Layer 3 of a small transformer language model trained on English Wikipedia (8 layers, counted from 0, width 128).
A neuron's activation on a vector x is ReLU(weights . x + bias), where the dot is the dot product.

Input weights of the MLP neurons that the questions are about. A number n stands for (n - 500) times 0.0012.
n31 (bias -0.021): 623 602 553 591 444 590 306 539 253 293 514 625 409 344 593 503 500 578 670 486 457 448 236 391 561 421 474 461 699 507 441 655 626 539 446 507 518 471 676 771 432 447 277 661 443 416 507 550 468 553 719 465 399 633 483 442 399 395 536 521 452 459 387 486 715 770 396 562 504 603 500 444 527 647 417 341 585 717 446 467 615 421 311 399 417 571 486 468 306 473 569 682 416 723 493 507 539 497 526 667 625 457 719 349 388 401 669 773 586 542 451 563 242 566 422 316 457 458 307 385 526 638 582 354 467 496 445 447
n70 (bias -0.020): 543 364 353 343 510 755 736 457 786 661 477 689 288 483 478 352 672 401 497 427 480 506 342 582 554 445 603 421 432 335 260 472 409 493 500 761 383 533 633 516 541 761 424 473 460 595 381 656 603 480 401 543 585 443 506 487 588 566 380 487 685 586 415 345 493 519 439 351 401 456 524 458 631 582 512 573 487 564 468 528 577 420 565 544 563 341 500 409 535 433 591 629 606 500 458 359 406 475 457 291 559 510 450 327 608 394 525 468 567 401 555 618 462 493 365 389 596 640 397 333 371 608 650 290 580 553 534 497
n77 (bias -0.026): 321 816 523 656 352 418 312 503 414 553 583 577 493 547 425 422 439 389 444 615 661 428 480 580 302 314 224 623 493 337 445 393 364 396 417 305 374 483 346 363 490 575 594 534 422 589 484 564 644 323 493 517 421 548 389 652 566 656 509 669 536 675 467 637 348 645 449 438 507 547 566 530 598 497 615 571 309 523 519 696 528 311 466 382 585 614 589 425 268 500 621 394 435 500 536 312 636 551 568 645 556 428 336 464 497 452 607 340 626 460 466 661 528 447 503 394 342 571 532 700 491 500 702 648 547 520 528 563
n96 (bias -0.019): 554 538 537 369 570 556 649 480 472 340 609 515 622 549 611 460 572 658 440 448 526 604 552 463 494 634 458 369 520 415 537 349 469 310 379 500 461 404 458 632 423 530 555 567 430 321 393 635 546 397 472 379 551 445 489 492 390 445 395 361 436 631 676 345 536 481 611 601 515 318 560 526 503 348 484 458 454 539 495 296 676 617 573 659 616 575 456 403 552 567 424 394 516 459 463 581 637 489 364 598 463 576 477 450 497 500 466 416 374 569 476 442 392 460 560 530 558 352 516 416 462 667 737 525 711 468 565 677
n124 (bias -0.042): 550 687 553 349 837 474 334 663 579 412 664 509 132 460 463 612 612 345 509 702 678 517 416 584 500 591 486 452 531 622 480 329 618 433 750 500 334 675 509 283 767 508 611 370 410 623 483 487 433 509 362 278 395 437 283 543 657 646 417 343 685 247 342 310 454 571 437 426 705 570 449 342 852 610 231 374 389 362 623 574 504 539 537 313 514 602 359 238 351 573 652 626 288 739 592 182 280 601 553 518 443 685 331 500 580 294 751 552 523 451 418 565 421 478 637 654 848 795 266 455 463 392 660 308 422 598 546 540
n131 (bias -0.026): 416 294 546 404 530 493 579 475 525 550 536 467 451 579 416 583 573 586 657 785 478 399 514 507 504 378 556 599 98 364 530 515 730 382 456 486 429 136 388 454 374 440 306 514 642 624 312 593 701 504 599 593 451 398 601 510 430 492 530 374 580 469 560 447 644 537 511 542 569 575 659 461 334 601 529 444 318 330 599 597 660 507 430 356 329 382 533 482 500 576 563 413 408 587 712 669 442 551 593 802 447 555 268 507 503 341 344 591 555 607 583 532 411 623 643 562 619 345 621 471 283 632 428 589 686 417 370 593
n157 (bias -0.001): 414 545 423 434 486 424 726 695 613 480 406 430 420 415 513 566 347 493 314 514 470 335 332 510 514 766 514 527 387 414 345 370 467 507 513 384 440 361 751 608 532 700 524 483 425 503 243 267 446 403 262 618 523 531 629 581 437 607 617 469 608 568 626 534 451 697 483 474 565 393 455 673 468 485 543 664 402 579 571 500 472 500 491 529 600 584 521 531 681 480 583 305 599 346 560 503 524 322 503 337 397 462 439 474 558 368 568 513 208 530 597 406 475 563 349 701 473 578 652 708 459 543 514 461 635 310 647 631
n179 (bias -0.019): 430 405 588 426 613 688 610 397 605 422 582 622 328 550 497 563 503 536 545 514 471 444 617 507 518 549 441 507 528 508 457 607 563 482 449 670 611 611 577 727 429 547 361 543 406 567 295 364 597 511 691 546 504 536 441 679 507 334 547 392 462 355 411 514 629 627 525 388 320 343 411 426 783 497 577 510 475 469 520 601 328 680 387 299 742 500 587 790 490 483 633 650 667 594 303 400 439 389 553 579 409 373 671 672 197 456 333 336 529 592 543 500 648 644 336 380 349 365 691 399 467 270 417 497 517 317 327 493
n182 (bias -0.021): 503 443 678 218 507 348 553 356 608 452 521 511 449 646 536 510 600 535 514 423 344 540 607 624 609 698 446 319 595 299 754 415 319 337 362 503 791 451 358 479 460 591 406 668 623 520 621 507 379 541 426 382 344 444 405 323 592 500 623 531 550 420 574 538 511 487 609 578 389 524 310 357 529 454 509 551 396 443 365 554 429 507 380 312 706 441 599 630 493 543 649 616 636 461 647 597 552 722 570 292 592 384 445 584 222 482 423 598 722 583 538 454 425 425 562 397 583 335 620 427 420 613 401 546 638 542 486 497
n185 (bias 0.006): 549 262 421 557 558 446 447 507 412 548 590 593 364 549 432 481 537 427 356 538 302 463 555 517 472 503 543 455 480 482 411 289 575 417 457 388 291 716 676 634 559 532 559 682 595 418 675 756 427 603 677 479 480 482 405 380 578 489 406 660 630 597 396 545 536 689 560 439 537 357 468 244 591 454 434 414 517 436 398 478 625 325 435 675 449 441 574 282 596 447 541 795 633 511 531 690 441 441 545 618 483 718 497 520 581 475 397 429 275 434 388 682 446 425 397 659 681 484 318 552 320 650 734 550 539 364 614 321
n196 (bias -0.043): 652 570 587 465 459 457 581 544 245 199 407 424 693 382 606 642 424 309 822 648 539 687 373 442 545 648 816 413 577 469 329 364 220 279 327 742 209 643 443 549 341 362 333 98 420 577 357 461 377 602 746 466 495 450 457 580 355 961 454 208 661 358 557 451 505 435 156 442 379 569 617 485 209 427 753 464 598 652 565 249 441 500 702 224 536 544 425 515 472 481 337 505 792 595 476 675 460 509 405 490 327 734 578 514 372 687 583 419 480 407 473 615 510 751 471 269 264 432 818 926 660 484 780 462 709 801 520 593
n208 (bias -0.036): 803 557 312 496 450 420 741 676 593 410 757 402 381 552 383 580 571 534 796 782 517 386 491 577 482 462 522 142 246 491 417 735 602 375 475 414 473 535 673 436 204 399 746 592 635 615 521 509 530 539 321 509 555 500 588 812 470 636 709 500 670 334 538 582 318 423 452 331 676 598 598 623 260 356 492 583 405 492 611 531 580 684 419 418 381 241 482 623 215 425 357 409 607 579 577 525 530 402 600 444 534 53 638 429 368 473 253 403 575 603 656 365 648 606 363 608 413 512 650 191 580 300 659 360 612 366 469 406
n215 (bias -0.041): 609 442 821 413 745 617 527 391 441 294 430 463 514 557 728 428 507 606 305 610 521 314 440 451 403 462 438 535 493 590 490 767 722 560 483 510 537 120 417 416 503 579 302 593 389 493 452 606 627 416 425 623 590 657 311 571 524 552 618 365 748 439 516 402 380 454 525 562 594 392 661 437 543 522 417 458 261 517 456 647 536 524 487 581 238 454 565 561 402 646 552 496 519 614 375 354 472 457 585 504 597 396 507 589 703 504 481 565 687 388 409 508 507 399 430 371 458 487 487 618 812 284 433 412 484 514 372 447
n219 (bias -0.014): 810 476 460 345 625 278 781 449 630 507 602 436 409 551 650 560 470 282 479 486 503 424 724 287 319 553 436 470 389 496 538 449 567 377 494 445 387 431 573 575 367 593 401 507 545 513 394 541 346 588 536 493 490 497 510 470 654 601 513 359 589 467 394 524 532 561 576 587 445 491 504 732 375 281 512 428 384 497 565 536 329 434 519 643 554 439 417 413 454 579 630 529 516 687 399 543 638 416 374 531 604 476 493 352 377 328 341 497 313 643 784 610 719 523 480 431 380 622 586 448 697 554 576 363 649 318 556 608
n229 (bias -0.006): 526 364 415 548 445 491 571 460 627 503 571 465 239 481 488 612 551 611 461 724 686 596 601 442 418 638 481 485 275 444 596 385 415 460 456 465 609 481 437 598 526 708 466 512 625 393 359 478 358 402 177 503 439 506 428 452 421 402 477 372 515 470 582 414 700 590 572 560 669 421 548 561 538 364 483 449 562 347 482 432 385 662 460 494 664 339 346 691 417 572 464 627 593 434 518 601 488 456 340 500 482 478 558 494 383 627 359 542 409 598 491 669 506 591 611 550 528 571 558 625 354 581 295 621 606 398 510 408
n230 (bias -0.008): 463 497 425 418 458 568 271 625 516 572 434 651 503 331 506 701 567 593 434 547 364 626 549 411 358 407 631 477 565 665 476 528 474 706 456 465 452 417 607 289 405 599 500 520 376 526 361 546 619 395 712 510 559 530 419 510 607 483 586 563 369 586 664 464 653 491 665 510 401 375 318 578 516 684 467 536 441 535 708 562 703 641 531 582 479 560 453 655 557 462 536 340 506 393 520 516 463 537 350 400 692 311 325 375 500 548 356 603 699 381 402 352 503 344 424 614 467 421 450 500 448 332 469 392 574 750 199 605

Each question shows a token from some text and the vector x that enters the MLP there. A number n stands for (n - 500) times 0.0086.

"In": 416 553 408 773 425 374 420 275 544 567 630 394 558 326 448 548 593 406 580 515 432 559 600 410 398 455 489 439 702 720 438 582 432 401 515 448 429 414 497 610 552 494 613 747 345 544 575 297 744 570 479 450 474 407 465 433 238 630 395 319 427 452 562 444 525 404 451 612 375 450 467 428 548 509 375 610 507 460 642 515 492 456 493 620 541 495 547 443 878 487 672 393 654 686 489 542 425 385 560 484 468 401 531 448 629 626 335 277 607 410 643 698 298 560 710 365 520 614 459 366 202 403 414 632 533 456 769 517
The most active neuron and its activation: n185, at about 0.82

"ET": 460 554 516 782 376 487 310 261 319 538 578 338 540 288 558 553 514 411 490 435 443 515 560 425 299 515 555 454 561 656 358 565 458 476 460 426 627 392 602 522 575 509 555 661 393 526 520 452 695 486 430 405 571 446 494 213 258 665 536 412 459 425 496 538 370 350 427 719 458 507 452 434 396 564 448 520 448 456 660 526 483 448 542 631 509 500 634 396 924 600 799 428 551 643 520 463 519 382 468 435 496 428 548 409 777 557 281 386 592 442 659 800 507 554 559 386 586 566 498 333 365 560 465 737 401 450 605 405
The neuron with the highest activation: n185

"\n\n": 390 588 532 658 400 432 389 255 476 522 644 358 596 364 404 554 532 323 509 494 479 526 596 423 581 526 471 442 635 776 380 592 431 374 401 518 517 477 472 599 541 502 574 709 316 612 527 402 666 513 441 455 520 457 432 331 293 733 432 308 412 301 524 475 468 336 407 642 371 459 495 395 570 492 433 507 532 525 702 507 459 485 589 636 505 382 506 495 786 447 742 360 583 635 491 512 576 420 541 477 578 402 529 379 672 688 342 288 634 335 618 749 342 631 645 303 525 660 525 366 318 499 404 696 553 384 767 484
Which three neurons fire most, strongest first? n196, n77, n96

" attempt": 572 527 471 650 332 504 356 202 540 651 723 320 647 377 382 500 536 464 440 466 491 513 684 410 600 604 529 403 552 672 356 586 370 434 463 386 481 479 491 454 532 569 608 720 487 558 583 370 664 448 421 449 471 421 467 318 253 645 530 337 456 343 559 458 553 362 375 742 398 458 461 554 475 455 445 405 429 451 644 492 434 503 530 584 560 453 564 418 814 516 789 378 582 677 497 512 344 427 523 437 571 413 495 464 640 495 316 486 745 424 504 793 366 537 691 246 503 574 607 292 405 531 438 713 430 481 666 587
The most active neuron and its activation: n182, at about 1.7

" that": 427 473 568 697 420 451 359 327 521 532 643 331 551 257 456 546 581 393 529 448 460 527 629 396 569 565 583 416 611 686 447 508 415 508 519 476 550 458 465 549 580 504 585 717 475 639 567 467 716 577 459 378 532 488 393 307 156 659 596 345 375 306 448 485 452 319 411 686 500 436 556 397 481 518 467 547 396 570 624 518 485 567 548 547 533 407 517 325 804 467 665 479 694 628 396 421 451 394 452 433 605 357 539 391 736 545 369 404 565 351 515 820 363 550 675 294 588 601 541 299 324 476 367 726 460 438 685 654
Which three neurons fire most, strongest first? n70, n182, n229

" focus": 524 568 566 692 449 516 396 242 465 709 775 304 538 361 421 523 611 415 512 424 418 490 628 478 506 522 598 443 573 710 400 598 476 427 433 498 601 450 441 512 589 438 557 611 450 619 629 424 646 530 426 495 501 449 434 256 236 616 549 363 362 422 541 435 456 282 546 594 447 498 582 496 523 469 390 420 437 578 704 541 456 491 479 637 518 523 472 320 836 464 666 332 604 553 422 563 418 410 529 401 494 326 486 518 659 565 217 336 709 444 480 852 385 627 783 272 456 634 468 321 411 483 424 701 513 441 545 534
The most active neuron and its activation: n215, at about 0.2

" leave": 491 564 537 697 392 428 453 317 422 531 611 364 668 369 481 557 546 336 511 546 439 410 636 436 574 549 413 344 679 683 441 544 368 417 538 422 401 453 504 502 605 559 583 770 538 632 610 395 747 494 430 434 413 457 485 333 166 625 498 357 399 324 627 457 439 323 451 757 405 535 454 478 567 459 447 453 487 486 598 529 490 472 414 558 512 460 559 364 856 459 641 451 664 548 510 575 382 324 476 419 641 422 461 465 609 516 265 461 721 505 614 784 346 571 756 277 532 514 594 430 342 454 409 687 455 371 638 544
The neuron with the highest activation: n182

" was": 350 627 596 746 407 507 362 366 403 533 700 335 577 272 428 543 678 353 567 463 495 538 582 380 576 533 590 437 577 701 449 519 452 377 390 477 543 446 541 560 587 500 583 708 424 634 570 401 640 464 414 419 461 398 459 422 183 723 554 369 368 408 493 401 522 364 492 684 414 411 526 465 627 471 428 514 450 526 776 591 374 519 472 467 541 406 497 486 803 528 612 390 624 615 454 467 372 325 598 495 522 499 419 473 713 558 315 359 673 458 535 762 475 553 679 290 545 612 451 262 379 377 385 708 369 440 733 499
Which three neurons fire most, strongest first? n124, n179, n77

" of": 416 542 475 715 502 454 387 354 495 558 632 370 539 315 483 542 615 370 523 440 460 410 658 448 651 566 460 386 626 757 434 511 462 455 473 516 497 419 553 576 590 485 499 710 421 542 512 353 737 541 497 339 574 469 418 312 197 663 544 339 314 386 454 476 552 300 457 758 335 445 495 433 456 583 405 578 561 586 653 503 450 451 522 585 481 471 633 395 876 503 629 477 689 521 462 459 483 288 490 458 571 440 482 455 646 459 356 341 624 375 621 820 407 554 593 369 492 550 482 398 312 452 339 663 472 418 796 545
Which three neurons fire most, strongest first? n185, n179, n96

"ed": 488 509 506 646 408 374 410 300 531 520 758 301 608 324 484 514 628 409 601 523 434 417 652 486 597 605 527 452 600 716 373 563 351 535 570 485 444 446 529 521 554 451 514 741 494 612 578 319 648 512 490 393 564 454 501 392 124 657 567 435 340 291 568 471 451 342 487 652 461 481 470 462 461 523 364 579 398 556 665 560 439 483 510 641 394 427 573 452 875 595 660 383 532 526 547 418 408 389 383 529 556 472 510 438 609 521 272 383 705 424 555 785 433 514 665 415 553 502 512 245 312 387 503 689 498 435 727 453
Which three neurons fire most, strongest first? n208, n131, n230

" followed": 486 526 533 807 370 490 461 244 507 482 735 392 615 362 513 540 528 416 508 521 464 435 611 375 563 557 536 420 697 665 469 564 398 504 449 461 445 469 554 484 664 535 563 810 453 652 629 302 681 578 494 477 518 447 444 400 118 683 598 392 401 385 560 464 448 316 364 621 371 420 542 445 531 503 424 472 410 479 704 623 387 409 518 654 527 371 519 419 784 476 642 373 588 596 552 484 398 453 422 471 451 333 555 510 588 579 304 318 699 424 519 753 367 526 751 317 461 584 511 331 345 445 452 650 461 454 621 520
The neuron with the highest activation: n77

" society": 493 527 600 725 375 501 378 209 422 597 628 331 537 346 455 554 631 383 404 544 435 452 629 362 529 548 529 462 517 609 430 549 441 482 389 455 586 371 545 512 544 499 673 660 481 592 559 413 778 571 415 469 499 514 405 225 215 591 535 286 427 409 482 486 570 387 473 745 389 561 545 568 476 550 491 498 429 478 579 546 445 522 525 570 489 435 550 332 817 581 722 352 670 497 424 581 542 346 474 403 499 374 479 427 760 512 127 429 645 429 548 772 470 609 696 294 518 520 582 372 339 494 522 641 458 456 684 505
The neuron with the highest activation: n131

" world": 543 564 595 702 448 414 322 280 470 499 668 380 568 335 455 547 611 391 464 516 380 477 600 353 602 596 535 383 553 602 356 626 401 489 461 414 538 291 496 489 571 553 552 603 447 600 670 398 670 506 355 404 488 442 523 330 277 755 534 346 429 403 555 490 505 317 367 663 391 506 369 456 584 505 437 458 362 462 557 548 474 514 519 601 470 469 593 305 930 607 668 362 569 627 499 579 542 519 519 406 586 386 482 434 796 635 193 404 658 459 510 776 469 606 578 357 516 636 486 314 345 462 544 659 444 445 639 496
The most active neuron and its activation: n215, at about 1.2

"ists": 486 597 547 632 394 478 378 299 426 591 672 290 582 364 430 541 669 413 456 387 463 438 612 418 516 504 450 488 601 606 397 601 422 496 507 512 456 433 544 494 519 487 605 698 500 578 552 413 686 571 456 376 445 533 404 303 193 606 577 344 416 446 528 376 383 285 373 635 491 497 529 527 401 577 423 557 494 561 683 499 481 479 553 632 456 486 479 359 867 597 658 319 610 572 462 396 483 413 472 438 510 470 458 444 736 493 303 363 636 447 569 847 462 522 693 360 638 635 517 300 394 471 434 842 341 440 754 480
Which three neurons fire most, strongest first? n96, n77, n215

" financial": 475 508 559 669 427 566 361 303 538 622 735 312 514 315 374 448 544 405 439 390 381 462 541 551 449 445 553 435 620 680 443 588 401 482 491 441 619 390 459 494 596 582 601 633 438 611 476 443 631 559 477 353 585 452 534 242 201 643 553 385 353 353 474 432 485 367 502 700 423 501 612 475 586 471 413 528 383 547 646 481 514 459 456 667 525 489 547 410 835 506 664 327 697 601 480 582 572 379 440 356 534 450 548 417 683 442 195 342 658 435 664 728 420 609 739 324 490 502 465 364 321 500 524 775 519 363 702 596
The most active neuron and its activation: n96, at about 1.4

",": 396 558 530 744 445 478 306 375 524 583 675 297 539 281 444 591 614 340 583 461 471 424 604 348 484 489 447 411 735 716 440 503 466 539 453 459 502 433 519 559 551 466 578 699 400 576 579 418 672 407 520 418 623 411 423 338 154 676 541 351 362 408 450 452 481 340 475 657 481 490 513 475 543 579 481 484 474 561 704 569 450 459 539 569 470 469 527 364 776 505 672 427 652 573 374 467 525 423 455 494 586 461 580 413 733 561 302 310 696 365 525 812 407 574 599 336 479 571 465 334 392 410 264 763 526 434 742 545
The neuron with the highest activation: n77

" Henry": 477 567 578 762 368 415 359 228 485 526 643 288 543 307 497 621 621 371 470 442 541 372 634 410 453 508 357 423 567 726 479 527 391 406 341 433 552 418 459 478 548 547 569 753 473 612 565 364 694 518 451 363 606 418 473 304 210 636 562 338 435 407 579 504 550 367 395 704 395 533 503 579 583 413 479 557 405 525 665 541 456 568 560 653 455 452 512 469 852 583 656 327 581 554 381 591 589 370 500 454 505 475 492 438 593 572 330 417 679 397 535 770 378 499 670 334 561 560 504 357 405 409 464 688 407 406 762 552
The neuron with the highest activation: n96

"=": 427 564 540 679 370 439 353 234 425 481 665 384 627 366 395 577 499 352 607 510 484 511 664 434 613 615 581 497 631 770 420 601 397 421 481 506 457 479 454 561 495 502 533 681 338 597 543 360 724 600 426 424 551 478 462 329 233 772 423 323 391 536 531 418 511 393 354 666 286 400 551 455 564 487 442 477 554 437 714 561 416 527 597 554 543 504 501 421 826 529 689 427 608 643 485 578 508 357 470 482 509 422 538 426 677 627 286 263 580 307 543 714 408 529 586 376 450 614 467 392 285 467 401 672 493 390 731 523
The neuron with the highest activation: n196

"ori": 555 575 529 684 419 493 394 280 482 595 620 345 481 304 515 577 569 402 400 379 452 475 650 535 502 506 437 503 570 673 306 500 440 527 422 488 506 442 570 545 520 415 576 650 375 597 548 335 688 530 523 457 504 462 586 318 109 627 528 406 347 306 525 427 563 474 441 679 408 514 378 521 584 579 439 567 502 496 676 477 456 459 560 688 503 492 534 489 891 563 696 409 627 659 444 568 420 415 540 493 454 290 617 394 580 437 230 419 703 372 640 752 556 509 719 388 466 504 491 327 234 554 428 541 532 436 721 466
The neuron with the highest activation: n179